Layer 4 of a small transformer language model trained on English Wikipedia (13 layers, counted from 0, width 128). Numbers have three digits each and are written without spaces.
In attention head 1, each number of a token's query is one row of weights dot the token's vector x. The head spreads its attention over the tokens so far by the softmax of query dot key.

Query weights of the head. A number n stands for (n - 500) times 0.0028.
q0: 498467410452490563502500689507580492486508536412500588545505420504466467486615483422416493416452444515503463492567476415578423594424464418586431531535661548480381560496500520452469458476539494477458584623559512633609438391422557505337506515556444485511656303356436634585434379543570402456405408611540493615437535484350547532472477505494544564529640533537391568519525551496343535454396
q1: 543575482600422407440486477607571517627564405554543567505507555417588533502658537567473514595500431535415530446504470573457486506426414546589557491562394360528420575498535559510486511492524447470498415538388453529550583506563484581397521526411426410542517432481466629608464478537492403420575522537530601371591545524570514540557413496441474388526535442524514535388463482599518625492472
q2: 349386507517456551358524639442458378554573586620478427443375464496605347450549473446491569380576496474540399502468443455436451437555436451453496446522518548459609498427462571456467572533471547495498517537437515503514467477447623514496530504438353576599516502514387465481523496425524500445423567551593518358504588463532466552413593392505489532535391558541397506550534482453487518590473
q3: 533613435483498562453380308625575446472650443565529302692338530498456407486437483450567512533409575380563491542569462404562563404393540584579645525604498495556630419534525572500558428595530549521428551585486521498444359608486454402486494534536490634551511498578581470442509596410525455516593537583456596559482485498591428484547538562452514364405509414478442506611562479426542530488520
q4: 433401455490578475544404479325606494493551506510553495551548418467558521312533437425449468377548459538607557558436472444537416576453417523478428623471563323485515529378445485533535586626454491490564466532525393636452550462447418451442441518406505442538630610636289498607569406517383471486598482621593418551413379488603625466465476498410569439520434461426513433290403692513473582519549
q5: 441482474451379498559591399512514486532477514515549552516521411542448536515498472470468475432439399627617516481601536479606435565535600420638438581489529488516557438548449495478532522500543338575571481470528475468545391376517388352510462514648675355539528581543487517557449498524547461547416374548453486659591442534369591480464528373473520542514415407485549508440576427441469558431432
q6: 450496429479546496620538575409371447637538506310498549551508376538523475460520565401441526540515419498446524496526507488515538529512483627619464471448452525597552484513532576440611376424559470345542604454450469540595528483546420594491484461517432510478555500481378630670597674599425330422442360590458518341610517611509534413465620516571430470391552366552562468586606493490615546468496
q7: 423416561469536691567533554500359572621508433466554420558487509533601531625627545423398486502426584428515485460470546502515498560525436531516587637428596509584414531502540486249453350487439500398442430452439460518527676459560540493311575524526485377451537537420439568622507412519547535531488552460571384583560396520382406574563460500454553578487551426456562593475621509654500507498417
q8: 443401484430573618536509567518537610607429454527549414428597498498573457558432565502472472388492525639500397572347599526422474405537483462442524560600567461506493592476630567439393540437542569498545604595390529512521653439644600595486490413539449500482399482448560474490400558486362594545486595481549444709493525636449611535612511425459615601471620434578534461487614649560543391551473
q9: 509528519635631473539543446562625544532543506443554473524485540420527535433511443500666502478536422469436536479405444403329518545466440623492469508600388476695434542316429621526596631532489510477516468502375638564522431559559374438475412492460589561514639543530490564483498536562418394383509498577502525496476459427502491534551377450511620521478544543455390435390361477540531343459552
q10: 430454511405474424388521513520596471551548477457483407448488482558429507509511555585488543533472469462512362372479361518409379547431414422448500554666621402567621504531633498670620456576406460492543399513505468348491488535473523548543573506469537553505557440464308560524415449450600564424576733427613513448493532483493579593493346425580549527537469429601421477506538392549564421484485
q11: 512498536498446522406611505652524432456498494570450457450607573602472477593468346476444361504573528467332540507496399491448493664532526468551458417587382544554575567557621463619529536452613540498409453568449524406330595657507422544481692369525583492509520552472526708632471486544430599554572610390559481591377361431500593494432507581512627526441563616546597553472498526470568595569555
q12: 328712624518571413525449363512456545470437506495458590408554413549558443615365572596493326496476418459543445509651462534645490553648595477578514496581551423481596452556450494459631338460539459567500523465455433511486488263573609421534485552434457461498556604565440512405475534427519388412449618599461427456517521554421609449311514444508452435540429564440317468535585488430419483449509
q13: 401436533396513537637666479418468581492491441352424520459619346554523543437505453358534441435515542493508465383488349453537500459562484474537425504359542357571505604509563436492490561694540404517532374397586302640536477580478450500554519383544562349533526486581529467732462537440502379408467614509496512387486341626524510528558454349524502573555541600516541409431674517562543480424389
q14: 625402498417558562497553522375482453650502498407574525627408601396311507388510562375470523534493516578567455618521449485470503458483521466401585602293538438580413464542525465590400674364464547460615585473443554544520638643449488454495463429640528367444640512495505585739474445529483522608440371381435429519468500606627451496658522442377585453473505374559595430468523601568530588561381
q15: 504413524490510568594467595618604457530531521716409583515508473579549443656676443562491647496520582480505541602434566417447470475461511437390400457508350454489539508392581547556500581409424593459451411507623682429450560546383558579507532473503583269421375357448613517421535466566450644481566465525508568500415626448474588566435295605484559617452593552556496489447473615435527592546572
q16: 500502445675482448464502500426452575455419418428528500444600590536563412502685522577456658496514631350541467494367458445627410498614404668496555461414605500442457483520459537544451592608542500537513504567557523540483557491599490612449490595451444284453502603543495554410554524486541570520437510518518368485577452504489431639608524675539519498493347560553515504472454443549500549544400
q17: 480500533437362311462568480657476556476510489626374590369550445541441536549562529619515436507419562302401383359480513540592505611543615457502604585400566341530484556564628472400716617520440419580559468596546619482555770425330483519521463532467497551439478460521491543461587576467476427407478452402372389447422641434377622537478399479369502319452629376498361456428458471548397442556559
q18: 670454588554466460411509529542378549579479472603353407498586378459502403466493416507598452434387407453329387511500437530598477463557481442451332623424532409509538577400416548524421468360507419588470491474534482532554449521568551441560456430348404616537481655469594426361398592550530486446597692479504313430546332476502630414577358550393470484587630612540428481443488452397549457570392
q19: 410486351472500449564542600519344532539463540549439416531574481548488459608443628429492369563400491537590492544508589441511411587491564405619551479423540566592538452539523427371468439573474393579369496590586438543572405434425515502540576484507516543530416488573468444465502442436554431481537462543528519512463520593591594461474523502431435384512643576500407504538567441434388477429422
q20: 529388576455393432458581489480584512600441592447413400474465586552464590605511363631508532442565502504543442471464369545493583612381496500486437579601570448406452504489433470336491586436411616496535438515535421571418472376575442521450524366536530498579574530413463456541523577503527306487494569283401484563493438568410511552567504575601423523587540422409456542430452370524448445468397
q21: 514355687503349489451471481464582418410456537620583511473641587533401415547409410617554443564564479442559441474615617404543471417572482323487545647503619480600448509387483507678445524352570484567425418519550781483400404574528490668576594545649363549482458452553411512446607514428542634622459368505514542636500236493520442530491533400477532510526647535659606605513240594426754506426565
q22: 457565537469394563434359549507546512647491484566472556617551514522476451565557448502604500437596588489633412417415603379657495454555575364477396631533593463463408522420374528556524535545584381459505613451529448502461519848558404469410421583724449518516518421554545543532545447487541401461439463407481567549493490500491468537552586407481502468483334448524597575508532542492509361451502
q23: 592558589489565556447426284431360586527464520522510466587308516273351633527482545471600458561512698485672421557568510302517455500399372603472582488539541531505495529594577568291619623472478558448337510550449559516469417459443648516487466483593503494502577416530310524541420392420436432491649409473513492408513492460451398505479533500418585483634564397533455565446497505551644386325552
q24: 523395477430427432541512663652400558369618506617585497491547425391502539718461520631470290575543543519564543500389512528645398416455556427547404543443555331635523452472582487516515381529407458462396404469474531546475505634485581628470524488342638492502472445511622515553569343581485409432608469446384605505355462407401650427515485444447598537617363528428454537543480462550454492341568
q25: 476391673449526629346497440455517548277578521563632637348737353456357585496455592458658401650421611457562563635734385556416400463449249449534457560739405642534557528552548702364561511402447402524407313732663536600352507393683481704360524589603635549500557580371231529330651392643451612512461443507500539503517439545559479509424779465546491464494473839629577595462433588289532451270453
q26: 392736493530366400570511500395534622576426443518518724356497606731479536459388497392440399469691655524535422532530459428444532527478412533561487582698526557636381410471503540572433395392353521522613374673462427418413512380546397503540542774506393608477482405582753450376412432531542403672599500532514448541618345419472469367438545437484512564559360573551365457429466474394548489431555
q27: 526634505587415537313583594453618440480365461467412438572379612519570402480484571461497622638591595605531455583503620469457626571569510492535521450710447639401423622552367291473621649448468558519397569452375526612580506515579619279432404516639506427607458345450348598376618562496439633337526372233500506514624549393386489542448376307527561586479583408453520458510548514485557500520560
q28: 423393574497414562565561464472541433425453538450593662492490576524436411565352386451459494448594497414699566346592598563600664513454377576478468582685418678634461450403512304447662500549635488540455568730451549453391588427662616645307660396404497380448433789449500571510399393512622597539406539482495415658472212524494478461412574602656382523539531551566696518624238446437728433573485
q29: 388484519614558558246500511603564455568508528461456447535396617560451587593669623439574458525463551444500639561591458403440559367473534458463352401505585498488446427440548472572519359340461547552458476619476554566532391391475517545366496550502543415651429487473301524575606424585564520516438520551469562513500507454521491429403489456524562421431450498570417519361539514514423505442476
q30: 462473513633518549465456448545554480542528479422444644515363491521512569552576453504422461494602569449519545518500448359573560545546530483431644531479506425391533467613429464523482519502535391520502573589419473417628547420578384509500441541598357573404442512550568513379569625483655355335524609609487363506576415502431407515587479417482455420462496469584563595445480533564416589614517
q31: 443589490506531467470514702550580568354522700654623411421720284357514647561529476377402449565452434561599525511520752500380461553392588503579431543561583544529298484553357635444558606511345478467370464429568387413293723400476377609542402419597490548385500523457711561566451423422485464362598621409550429574366477533359535510546375392406608654431631545510523500641544351537470518500466
q32: 517516456552550500543517596458564579535472514432441488608387484417437597569359582581496510454496543577547525553560508526485508576575562545316468518387480607585388532582546425372486584525521476471547540462552492505543514549498611402524544383475520574475562517421545426582589504542470522541525418532438538541571350545416545502496449603414517573450553449508569599593422591561585434567517
q33: 476465528391607453615489443521482479422407543521489540561425439411407556471526491458547467441488481556480564567432473589491455495440469506419531567554536498507403469454461457460399561489500420483565424516577493507640580471517471460566513571497638557491510596470395512465519441503459429425515486509565525506431520585531531459512497582496570503431431436492548523462497548536521512532454
q34: 377397514473556582468503607517367592572466561467541453552521548550447532462458497493495534441500500486576446512477525519551504492536528479530571465530519465474551507581484615482523364609596481514500582536515424518449557502466505597515461387529504602519512486552554405570702552380577449538448422550444396536502458468389482538496493466485551507448449481475401538534385563453442491489382
q35: 532432492406540525467570465518518507545554464430437476608382522515459412521398558443470559474600481406493521397477492559542625595442532512521479356474444313635516510464470475519405537617598581425623392539504603448514456642557602523550535460523420591478453475433593494413547500565398372420468483491473564591482487426464449376533492498493552560555506531485445558526462577587528512565539
q36: 511423518409495500489476511478535498356528496411458432508444476563411466623373472411429500570474551562600458667639472555560590518569422360492504409514619502535415649570563586558383562576548537580455488471557396515418382396507660466491462467643573576611396557524564410447468528490646447547520496428412485534524393547537481512556446500496359500557446607523502469534491575421463480595417
q37: 512679428535454516427419462494496493425463437367382546489433540585483610500533528346625515552481551475400466598573498468502462414457488526513533590343534485472509414453504467392614557496488463521483484496520466440537591507546552408534601541663505423488528490370462537445472458568425539441484518555542561506500491462450465432478613593578511492334547568416434697456513470559364534561484
q38: 441393647622560486581518617514627486537549537325555413356550447408602460324453567544557587456519464518466371434473435526490559425559455486472565513401519384538524583513528513578429655345532462332590522541540537417573525495413471556500502486563503477538520489564516480503461560574502479516427457576436517663470560409550566601507589275535361611424432590483603271465471594541533558447488
q39: 590485542356514588463588587459614471493496457454523516379472595382540425465504490404625574346541514615548405536586445523512474440405561485364545478646427396626440547481399444433565615555463585523542592515512353589426556383475460449432478408529357569399526554398569365469551321556525645441483478394599489557493619478484482522591431594482445557523487498443536447512495502564546553383421
q40: 605462544612510444516517454509583608547411478397447507533559610493572551493493423555500537447444656569426467447470469588307681512504517642527472389400488461453535451515584573519330711475555436632437554493331505334579455515505538373498502513476609425445484575593572462502486466557436383594518445466521539578568437500505527553628597474541468476508615512409615371439509509405566426375611
q41: 591378483555534540569500466517616498332556496556558432409500422510561395552382493505558429525543636479478605576538410606297521489560409437543364473454525408538638592493410469458415543468627509377349443582516640456371604521454581521460597502484483432522393385484443435574482573659430566520502478437553482701493371565528562567598552497422360579567401482551615514493248546400647518553561
q42: 456561566494428483423556475609484476598519533597411567491509508531444520536450410561437496559469629589554546560427486441557490634572534418531491518553508548475457481538620507572562480416461528686469456554521419475426444470508543515516482553555393482506467531582410695466550447389604411569519566557524551551355438535542444571583436457505430483438595554518507494578393551536459356649498
q43: 443547357598376452388531481473583446480605429461542424605406585584687370425526350433449593487482381534325530614450575427595589533473403509474482574366400563470483506482625447551470560439607441453522521498397453445548608559568446445541447505400358447421431544607510373505413614519428604583560472455490437374564402443481469331458603549393418509476405391443466514480454627504459483706432
q44: 627571525531484569429454508367416601613454530447425381414562513527520508578540520520445432461504582506507559460518552415484555640449564481544496399516446447551579452576690360505535391598646460389408571535462500476417578484604607405439534532620540488418500523498631500409509539553451431549509568472489483575508404530468612365524483474518483332597553471531494520571463335492552476480435
q45: 415475564557435568502500543471570387464531483541550447528491519524444500514420583505559447516474440496433415545583504447449389492386529622424525645498518533588554485564542551641542498396390471554419504457302498456416524438473380424488464605467459523500506623554460442521514442506413502569480524482539525547418559557430464541516626516524353516435456510506485536459432580595462486506596
q46: 470561601455426536313570505616615479399402500381545577510500544495346532573364512472693423597532407503675699490526379508726478540495353513636579498547445505555489522508371378632494559526375467512492469699540466465460486520511377609618426402497548500668594555608547604546458386567430566410537438482553514623631524432557556579340586456456517343536353597487502391360320602510495489321542
q47: 435524542415524397567653507362414655430366366495481589468387434408481602488642601571542493548545471545465547471423436569510542426571504610453417451318577428470472466576572530579423534423489606406507555485451449591531406383569607507541474519383530530511526535606539351524456552507351487528331513555464423531591554553511482612369464555533490513519489398577560500461541372529551505438579
q48: 453528502482528580530359512372476473605359525451525617562449473622473609540521526464531456414469366593635475411456580354736567480535667500636484491545483490500485450534572449439619463479454495551697464426648480540519325543473565634578400495538409500586548444533469560692385544402599591605496435523278532423540537477534486451333562532545449590575555488469528511400493451555448532402521
q49: 467468512477442516568492582577331547511618512553622553463574470505416401678635610503579503646480538508497461584518513547434514601361333527557353426476522360649475544650462594570472488519542521372669370500526503565396392439494541602422321628477491452528576576532330514258602569515336503403533453503428511622321527579415633558580522533529478539440600652511449503624652611343590492313676
q50: 568500516404587326569437405485475482471551481434472444478575441327380497468666472571432531401363539592497436619605336528574657448560537521439661500349590387391396681537451551617446367455338589557685616026481611471503573487519500323565379360519531543458483550411537500422541534531570503321552556388495432458452691580368609462624382603523634423497397368416289466446534643503328531575518
q51: 581486550637533534591518437589496433535626386636537408396514353453461577553631502496523550514412464466491522523616457652365520449449466539407464492438485504568665564470506550545541443545384526496312468527401448432452588399509439502500595492372509546483509593418581467347467398513544559360547472480545453461404498439521640614581525607497498464468444535413489474457487521508528538479512
q52: 482742379675550435426608515596585306390399498500404425528459431485483526481529578549441397539551361648402586463434324446497410500632440392557632454309487481396279570532545554629440546518663502457484445436580577493513635466476429607532505440500544645479496413440460440613522436548540565400511627542419468397377733396625445474495497567498574517438605601390509400534583328423490417422477
q53: 703546486573505547565502543448583520444662518457652460429421524466395486476475528535522581569534538571510496543571486509539461564472513363593474513526403512444483545641519512485621408500572498576526529520434473559658644391666507681578527578445505423485498367434416626639371533482582414535494453518437559505486580592505336469568467517515680390410431476409593478580552312491487367498507
q54: 600577452288530642764510606425529527515566537698474262430603504545712611608349672671697460516397397446476578516308704263516449466588297479695440574585500504481405511346525340586544628351203630539482567589660485686511555410450658639360584669594484682506460469407577401375629364550425520321624500260524346490612348457657430528452539435445407527545454814425371457598568691481636414417503
q55: 634376503636481460344581523385561407403466458730338488535507674626523459478509497738405642636525662471591638632509532509407407538671364376638429503735436527570438519432443505458447444412526580536401680623598372540464503359414497500555622506506644705577442387385500425433754482528283537483495462304367390403461553471554548524390452368376577593558536512569460409508351380541444338417488
q56: 506434474450472443468409611512485364550457433405540515511328536547529498625555478440469458577434515430465456380368488558579473437609378535530484569445677433444330561276555453528470592392525536490557548451523604584669375418478467416500456584594521587554519507448367351620453527509435609536361555559429551516538500404457388511398624515484553345432514327519494430440621420432417485610575
q57: 626670300485440594573359462489329591602447583326438504503618543376437535334381542428500554490481500300326493369376662389477453242588424555446590570272650419362544444414306447549474477355422427539616624145301452624791599571593602453686379487504645461633550425554438485568606592547567445447594354480572536380486764528691399525775556583390420603334364242586447520445539568587318453665524
q58: 421525523366577576386421418623465396560598590554547546475492508563498525510490466477688564514459570509632620593443502709580536524567495561444566386280556447475513558363598589532617579475618488474425543536461510313542555481564603560467485388628397473442496548461508632561536566478648319511397541495481406558564437397475470422425674646508410469443609583588513582435601472505538411605698
q59: 583531538412677567547542583511466574472374526398496468520571516634458433602518459603557433515519425549404640517541533326473400605707479467565502367404521471538621594553444562495418500513624526512502534552517615468462472426431529554594542562438472478375518446498498395587434414553392540694556576693479463410558622476466451522523516509606466447418516526518520579521463491564477566369447
q60: 529503544392449572387299652586690494475564650438545427396669389453657278586727519261630490528631463536642480595516624653474486565632677533660313506594334702616218508448678554496667694410566336480296523600557546479364611369413497673424545471566428556382512451339575592515411417551435648586471441365529323497588496470510446335347378528579458539465738634333688477627611486431542615584373
q61: 571636551449378522462459451595428556531558431480311552421609563586459459459477568496468446447489453633516513577504516458510531608419491356390413416503544569603455559572486400441421535482411520455509447462488440632498613466512438435299451465416631609552483549435556450512601521623643497564492549417571594475626457540553525566488567519498435589562507619637617480564629658574372526533493
q62: 416533411543632568626424433476427370537489525413484478583677580749334385625498485407558510401620426532374511529673554335357438477475498477550500565424502373468498473455548544406468432399468529549569518595460473534571522439356513421548390548457457490485582641444414445446490430623531652571516553610486624542443584440454514451423417412549561487484436465525504457520570395511448415544337
q63: 418381591565591448593510530606422587411455458587549522520606518352586593523665411502482482468426517425345502512492496719420527397502517448468498524613580427533425417434537494507507522554530481388450556428516507533454665589415492464458405414551595459560542494470574495416548538510614466530380447502461520560526556557602441520491546617468394642530459360448510579362645475560519424534483

Each question shows a short text with each token's key, already scaled and adjusted for position as the last token sees it. A number n stands for (n - 500) times 0.0011.

Then comes the last token's vector x. A number n stands for (n - 500) times 0.0089.

0 " |\n": 506474499504544460508517558392432411476483636351563494594774434499448542498490521485473475583487488484547500507502492550441526552511515407483611656494521260461537508506508532495414544474529603
1 "|": 513496546570499571500439546426559384624439530384495454568730473465478553532510494488469492551461438473547424516442472364467472533550508425429580556372546284455588486530509512570409536519502540
2 " ": 572525562442531548507501604381438380571459557386581430524699442467522529462523470534452500551481506548515517554461471468537527549547498408445582558460593276395539472516524542535470498433557572
3 "19": 521495511488499478510512569440515413463468486531453458444730672456555506454539524511463538409500553532474503527546433543530567545489503396445635599346562326466492492499482537594568453458499477
4 "84": 456556486586504567496450617572456440401511540470415506545706537497525463535509484521442539369528520569417489371461506465435486508518517269522552585461526359433549509498542509606411514278561426
x: 357507435541443427518392561342533398459469522523400626413486540523459421468589613448283418502519382613453375547505439475564416535632529459677410658704604571342440340572493594523615440527458357533464553385446430519484445363510493475606426447540540520615409610649517499546488529314537249524415500623399610448456512486502650422371501423420361496489540646394375610663568357476405487470572
To which token does the last token give the most attention? 1 "|"

0 " ": 504508510516533533513485585469458413546443561390530467539705442480491508500509497516470507569474459486514517517474510463508507508534507444457573582437578270433555487522524538525430506440546580
1 "19": 534520466501499501498516568480528418464449492517460461462719626462546495464527518499460519446483482499500523511541475530519537520494506438460616594364573341464517493509491529578549475419516490
2 "62": 505583426503503552497455593588476426507464514455399474553741509537516453489520492503482490447498510505441466451472520445475490538520509351516529584462533323463542491504499512578486501299558423
3 ",": 509472470453496502504459519514447436603444514456544449505716470479509493511518507510458476580468508485438513550525535454513509563511527448499579627451563277441523480507537511477470492430590617
4 " A": 478449475522491530488477518431429412601488542460544461483710418466518560470532488486448492579462557509556506530497401444524482573540479404448548595457514312467524487529536516540523488470554618
x: 524493393548483513355570503448461663539543324541455364521366493577507517474629593538440484549406480688473540512369444454407513449560582457549531489582511334314340563558510425618536498513501550474452529178480599643698551583386552523547432457630475482660487458464489488511469580379445429467253520522287415491599508607413435422520418420568673465457480377412388524410676619565364405496536
To which token does the last token give the most attention? 0 " "

0 " to": 469494563501503514492483500437465377619442463398574495538780440440487562511511481522473491591414494505516431517472499465500499534515473427428577674395545167461539473553534546448395516505566610
1 " members": 473503512515491533479505531484454399575447473464569459502816412466506582481507500485457483562411414486543500514405458459499487549537511415469575683376561258437581474575592506447438515481580544
2 " who": 557439551505548540519479524365379363710576459403614497528780455494523514551514466502480408539438501545545518614446550438476522580493498332510614656443505197462536523525527540463464511482546510
3 " dem": 556304476482507592452543776428398398729516434536499553565699495405510513457499519521483479607498569550598417669371330485502444511540493456497560536483500377470580528526543544433543530515664458
4 "on": 521441483520507574483515577408510423554480511398579423527781439444531555440502448471490427553414588479576490497459420466437482521521460392444597625438617215433584453550542517449440535475554550
x: 510545300496602793553361472621407715400420481466452522626493491476424404513463560427436514430364446549636365553584420653400473421711466482622599562473528485324512449319473515402434515516544278450726694485482496647469545500507512586454428545629542528654489572524462654668513498481535449535284508520516519434449509591446520376433377462345598440573466307427403530563645484480527584586553
To which token does the last token give the most attention? 4 "on"

0 " O": 502542570499558539476481598426443403626497582353493531523787411477533583479542465501474506639443438516490458527432451444406533514530483417434616667417554189418555463538546535498469466468564637
1 "ld": 509507596461519554463517596391514387592441497422588444560735419459555575516513462487485438580449473515511496544439451461468497554541523350426621594405603256402612443548550511441439557442640605
2 " Col": 571470567571553603455563522386428374594524595408613477509756359461542609487496476475492467557461492589628483636485365465415474531575492334499535617425554236402510511551549504567430503536575630
3 "leg": 554413582433534620474549577377463456648494529377505472609660403406497591551493514535456472644493547568585505693442428514412494602494485394437622655394557259450597455526488572396511510483606550
4 "ians": 510459445518495587479505605452431455526451548472573458520808418420524626454500517489450448570419552494539498480428443465539499528517531417441603646408585218418561472576571552434471538475607555
x: 429517411572536713556565464472499615406342451459461605714420417583462463460529589414482477482369604589551403670636436537485664403590568477530589421507429557457528403509448539399603502519524384400509442552493554541427395540393640460470512530441384523664342520505542412458517509490488602498301521704270414365566462614417594422410483444379471439745422437370481529365703500420369568484439
Which two tokens does the last token look at most, in order? 2 " Col", 3 "leg"

0 " I": 492552537487546500470480553457435411620499551432523487525714387480506577465528487489489513601441471510543473494457525480468527547515448413420573667436540213459557472539548551501449476553549628
1 " would": 493507514534517527486498572404479381642463459439586552542768450466503572530511491503468453586426491507567489553462467450516509542506504326446591625432495231484485507554505519507463487509564649
2 " go": 578566596536535550474546559395464393677496495448560487497751474480516569589505488502488528639484439530554499608428335480478519559526531364506590674438488387440507465531558495396471469517566554
3 " and": 528434499539497569527459474352432409705466457431578476516755476461514527506530436522469424561434486488542463569515507418487486555503492443469561619396486236455508485524522503413496510455581627
4 " le": 443348460527513546508528593315385447578563495372615408480673415460524550513532440554473439550514591467603490683492406562463508560511493449482579553478520280423509495487540514392574473480517515
x: 455505383520514400681501635524446577559652572496506606642449513461407401445439697624478604419525530582390281533586458374552499348556545499540506412414456541551489452558477427375369487518424513630434684359328492607645467454651488404534401464565353534629587458593485550306413459385481390587654544495354547518578492415474511378513470516398566529522474301625560568465607523695506523506512
To which token does the last token give the most attention? 0 " I"

0 "ell": 485524564531551544477479590476461432630460560328510502499814409474528489473498474499503504556384461520529468534458477463424481476545491415419613686382615147428572476528560544488402502458593607
1 "ar": 501493573518533478471487548419485397568453590419555450519849411451565570434503479465507468649426505530524447546485501488447481499532456387399595670400581164445582478543566555476430543451561640
2 "ine": 525486513547511513470503573446460434585441553394558476508822457465550567474517498494487464601382473502571507529468466469456493521518494394431594691382624158412570454549577557460482505451565642
3 " |": 530468465555519628531430594447388373611460599375513472603778419490444566498524497489433458612458537492527516625448590371520488623505529409431629667404574175427616475512497507497386512488508643
4 " ": 460405526453521574515509583328399335626451563352624420534760444458514563453518460534439501572488591519633469610495449455542501571551486404422603595438628206381554458540528558541470503433583585
x: 437564207513543424398564485373433651458641427570470432669545454472526452443415454584568437521245564656545524429589472387604529436542555435576469520492481421557510336343484523428609452580429366653486485434557422591573356389496507491497622471502469495555700548439447505455462450481418447503296540614270488590703491513473591398578420500510648350472544439393424556576510467731420499605515
To which token does the last token give the most attention? 0 "ell"

0 " the": 478506526520542529474466523450402415579435511427505467503700451482513521491491479518489504553428481502541483555457485492499511553525500435482546635407553291469559492519527525507441488482551558
1 " An": 504536533508518514451446542437395432582475530463536480502715450468537508468496501487492490555470449550564497561458447458506491565548463376483565590447538302474559508517538538523472532461557557
2 "im": 561465587515526581473497586416510408524473540420504466499645497491520576472496461471496480582473443574577465550438458459403450516519483458467571559456561356451535481537536523505469572509569555
3 "ated": 524541492489499526461520538444528424561464524496568463522665425458527578491508485474494502570460464502525490518471464497484466532523500396475556609400570358453574458547533522461486533476569586
4 " c": 455465450437491531500527558378441434606511495432516495477628480442521563499500494523490458539459567491599466600504407482468503542547475402431556609481519322457580488498519541561532524565578549
x: 482551299445478618537530482365561591588485477442404460552452540478460460519655602464467459607414396669516531506455566380586675574455548600542448442503602301389549271419426427462462530510451559472653534287582532464544468532556561369612219519508485440563544540627439511527522567473498591462599413475279601591565573541357407423621480545424690525577395443447424456454531439672336620513558
To which token does the last token give the most attention? 0 " the"

0 " |": 494495515578556557549418607490418372578451578356500471563806415480450541502512497508455494607436472514571473549411550422492491579523535427421607687384587139426608480519527523492374501466522639
1 " S": 566553562487553539436426601375397327688496582491563503516794406485528558478551448510477491617455419620567493668427425490466485610548428420416584646442560215461564465519553520530471497513599687
2 "ain": 494413526534510536447527447412502468581478580357554482500819432523578597438539471476480406600433516540521457467465414504425504526543452378473639640398589201385563459553582534486472533435566660
3 "ts": 566506497510498535470517518417482428580461520470593477500843411428581593457485432479477456572419455503588471520466379511475473534539543344426560652383590229449568477589589523451474558395632568
4 " |": 489473465560506642506441604455398395577459604369510461619785434485456556502520508496413457599457547485507554642484582366510489612506522401443647662398581166433620480508503508520385514462510618
x: 460539154523490441510289534549463567555503354544462442683475560502541423589550453635426532521429532659496319355482577476488514476515598424499567347451631548374437411415610463512577436489467430569467435512458579511493491537454551457444618524497496579613031614480537506501418485452512609527306445543431571516489484587505528391491495459435563418624485478512538540565557503505492499568510
Which token does the last token look at most, and with what share of its attention? 3 "ts", with about 50%

0 " |": 495496512562545545539435585492435398562461562385500477550744432484460532502510497506464496585449478511557478539429540438494493563518528442437585649408570213441586484515521518494399500473518611
1 " Cor": 547550654512590552439513502379448342604513552433514512509620457466556608498518473485461457601481418629513471610496389479420496495524474380449564669441516333451469495562484525507526534475513604
2 "io": 537498565487501547453541579438475444611471554463563464537712513425556595443526473448464453548431491475560468494460439468421486554507439412460550614448592274415536459564542541487479521561574545
3 " |": 515468475577516606507446593453440412565465577395510474605723437493466553506516510488433464577473519500526519604458558401504492595503522428465622629405560241450604482504505506512418515458510585
4 " New": 482425462537487578502523536329410404612479587428540489478708490524531601489534473502483531543450571496700477669486317507428489543523519457436575653437592303461505458507532526442483477456520614
x: 532510384434717591420300625449527547521452380582318524595284543535546483408463526618456557521486497777463665626669438543535408520564553438589508605452675550462504531460548546535535492525551423578308703358377510606760560370487522341498629559496530526600414486453600536604537600549613330508598468522396436377507518511462663443592525560484523487405443510495476447477585487660465522522367
Which two tokens does the last token look at most, in order? 4 " New", 3 " |"

0 "ournal": 466489522514558520460507539490457417622461525423527479512806448466508527483505485473496504564413484510523498543443504467446494526534482412456570697368608247472586471554556547492432523457531578
1 "ist": 526512555495541510475498552432426417607464557418511480506792461455535544455511475489503514566429459543504485554449486459436512519531514422459604663384586252418583472564559545451464523513579527
2 " Paul": 515465550496538513466492523415460428632461557393582501512782456470508542494501483453515450587437476553554469566467412485415485551519435381479595632404558223449549471556511527507437566435599592
3 " Val": 586431522509519486483531540414459371570507576539590455432676397479546604461499512436512467602437572518619499634491347432451449515524490372475576619457584283426537470565526532501542569539528647
4 "le": 498445471531502524471537574398426454505459567479578396489781411455563590443485483473508504556434503484572479512475422492460507495530508389456586619428599257414577472538571525524542528463571624
x: 476545477566551793569461488500485548466470573408574562530335447472438483534536426489328487542389346529469450503539513420528360422670551428508633443508548494462378445470411501384508510547555461522384635574313595621680511337641442320543356341461383496593517507585481533599472505434455427507209403559335561471522370602598385347508396515334490357482384461350512400492631538589588444524510
Which token does the last token look at most, and with what share of its attention? 1 "ist", with about 30%

0 ".": 517449468544561541534479608544447399572449537388506444498762458460494502491513472498498528608461498505557528545542513483490466536528521470419593656399578193457555479515535540470455519436551613
1 " His": 502515550570534514425464526398407408617467464377539467515783436462550534472511464508431433574472455529544463579462417506497495580531497405456563645365523282531550526545506534447477533409541540
2 " first": 545502482462510550482533630325426388576501458414567423514771466511539524538526494475424455512430467460510511505387456473498515570531515356494603602411520325408566479526561535502456492541552585
3 " j": 620401507497520582430529546355438378656563476496567456499584420507528560510480486508500458596475584548652468701471385448475464624566429405471599553452529329470532498492530542524509498632626635
4 "ob": 501380478534521577507475546415480404545486515353503468489702463458552576482507456515497421600452550469643480650473479542429516557521480392438601604503534266415486492541519528465427569475623619
x: 240441250493623581487393505394540511500486596444438478722567451378329432486543531414458444338542559338542355626411466573589524626565463533563362455585503485215544561387549438490565586606510549559554701394432438628701486482466638402503463470467515555509480533577565549494417491451704576559418433703317358496459445471423468496469620508530631543471393465480387595589492585528435565660354
To which token does the last token give the most attention? 3 " j"

0 " p": 488579531507567518490492522435434435590497529400494510507663460479502509497487474546487500590472456529506477550472485515460524533521477458467552618461535288451576483504538530511447495516565553
1 "erson": 497520525509530542476496512471450461550488542440562461529707467487522554454502474492483453535440469542500501539440492511503516541528474437467569596437547322459518478553556506478471520485558543
2 " who": 540461529517525524515483503405417417632547495438570494507692483507528518538516475500488432522445509533535510560463530449487523535499491377504594604461499300464516509518529529484498503498534531
3 " could": 521447484523498516488491547422439418628499484477569525531714455494510554506515494512490457556446517507553490528457464448516510547509488390461564588455482300457486493541522519462475501489559592
4 " c": 460470457448489537498522546389442432622514487438514481479647481442517547503502486523490463532461559486586472610511410485468507537543476418434543603464519320461569489504519533551538518549575554
x: 475535262443468646532467459351549577590421466460415467575433549477461444498686578475487461566419410660521513493487579375587646530520581601523466444504604312422558285435411463488458522487458549428666507256563530456524482542568588374603252515496513468539531543629416523529497579479476576468552473475291591608558573584365409393609467531412701516533377398506414442398546420626323624514580
To which token does the last token give the most attention? 0 " p"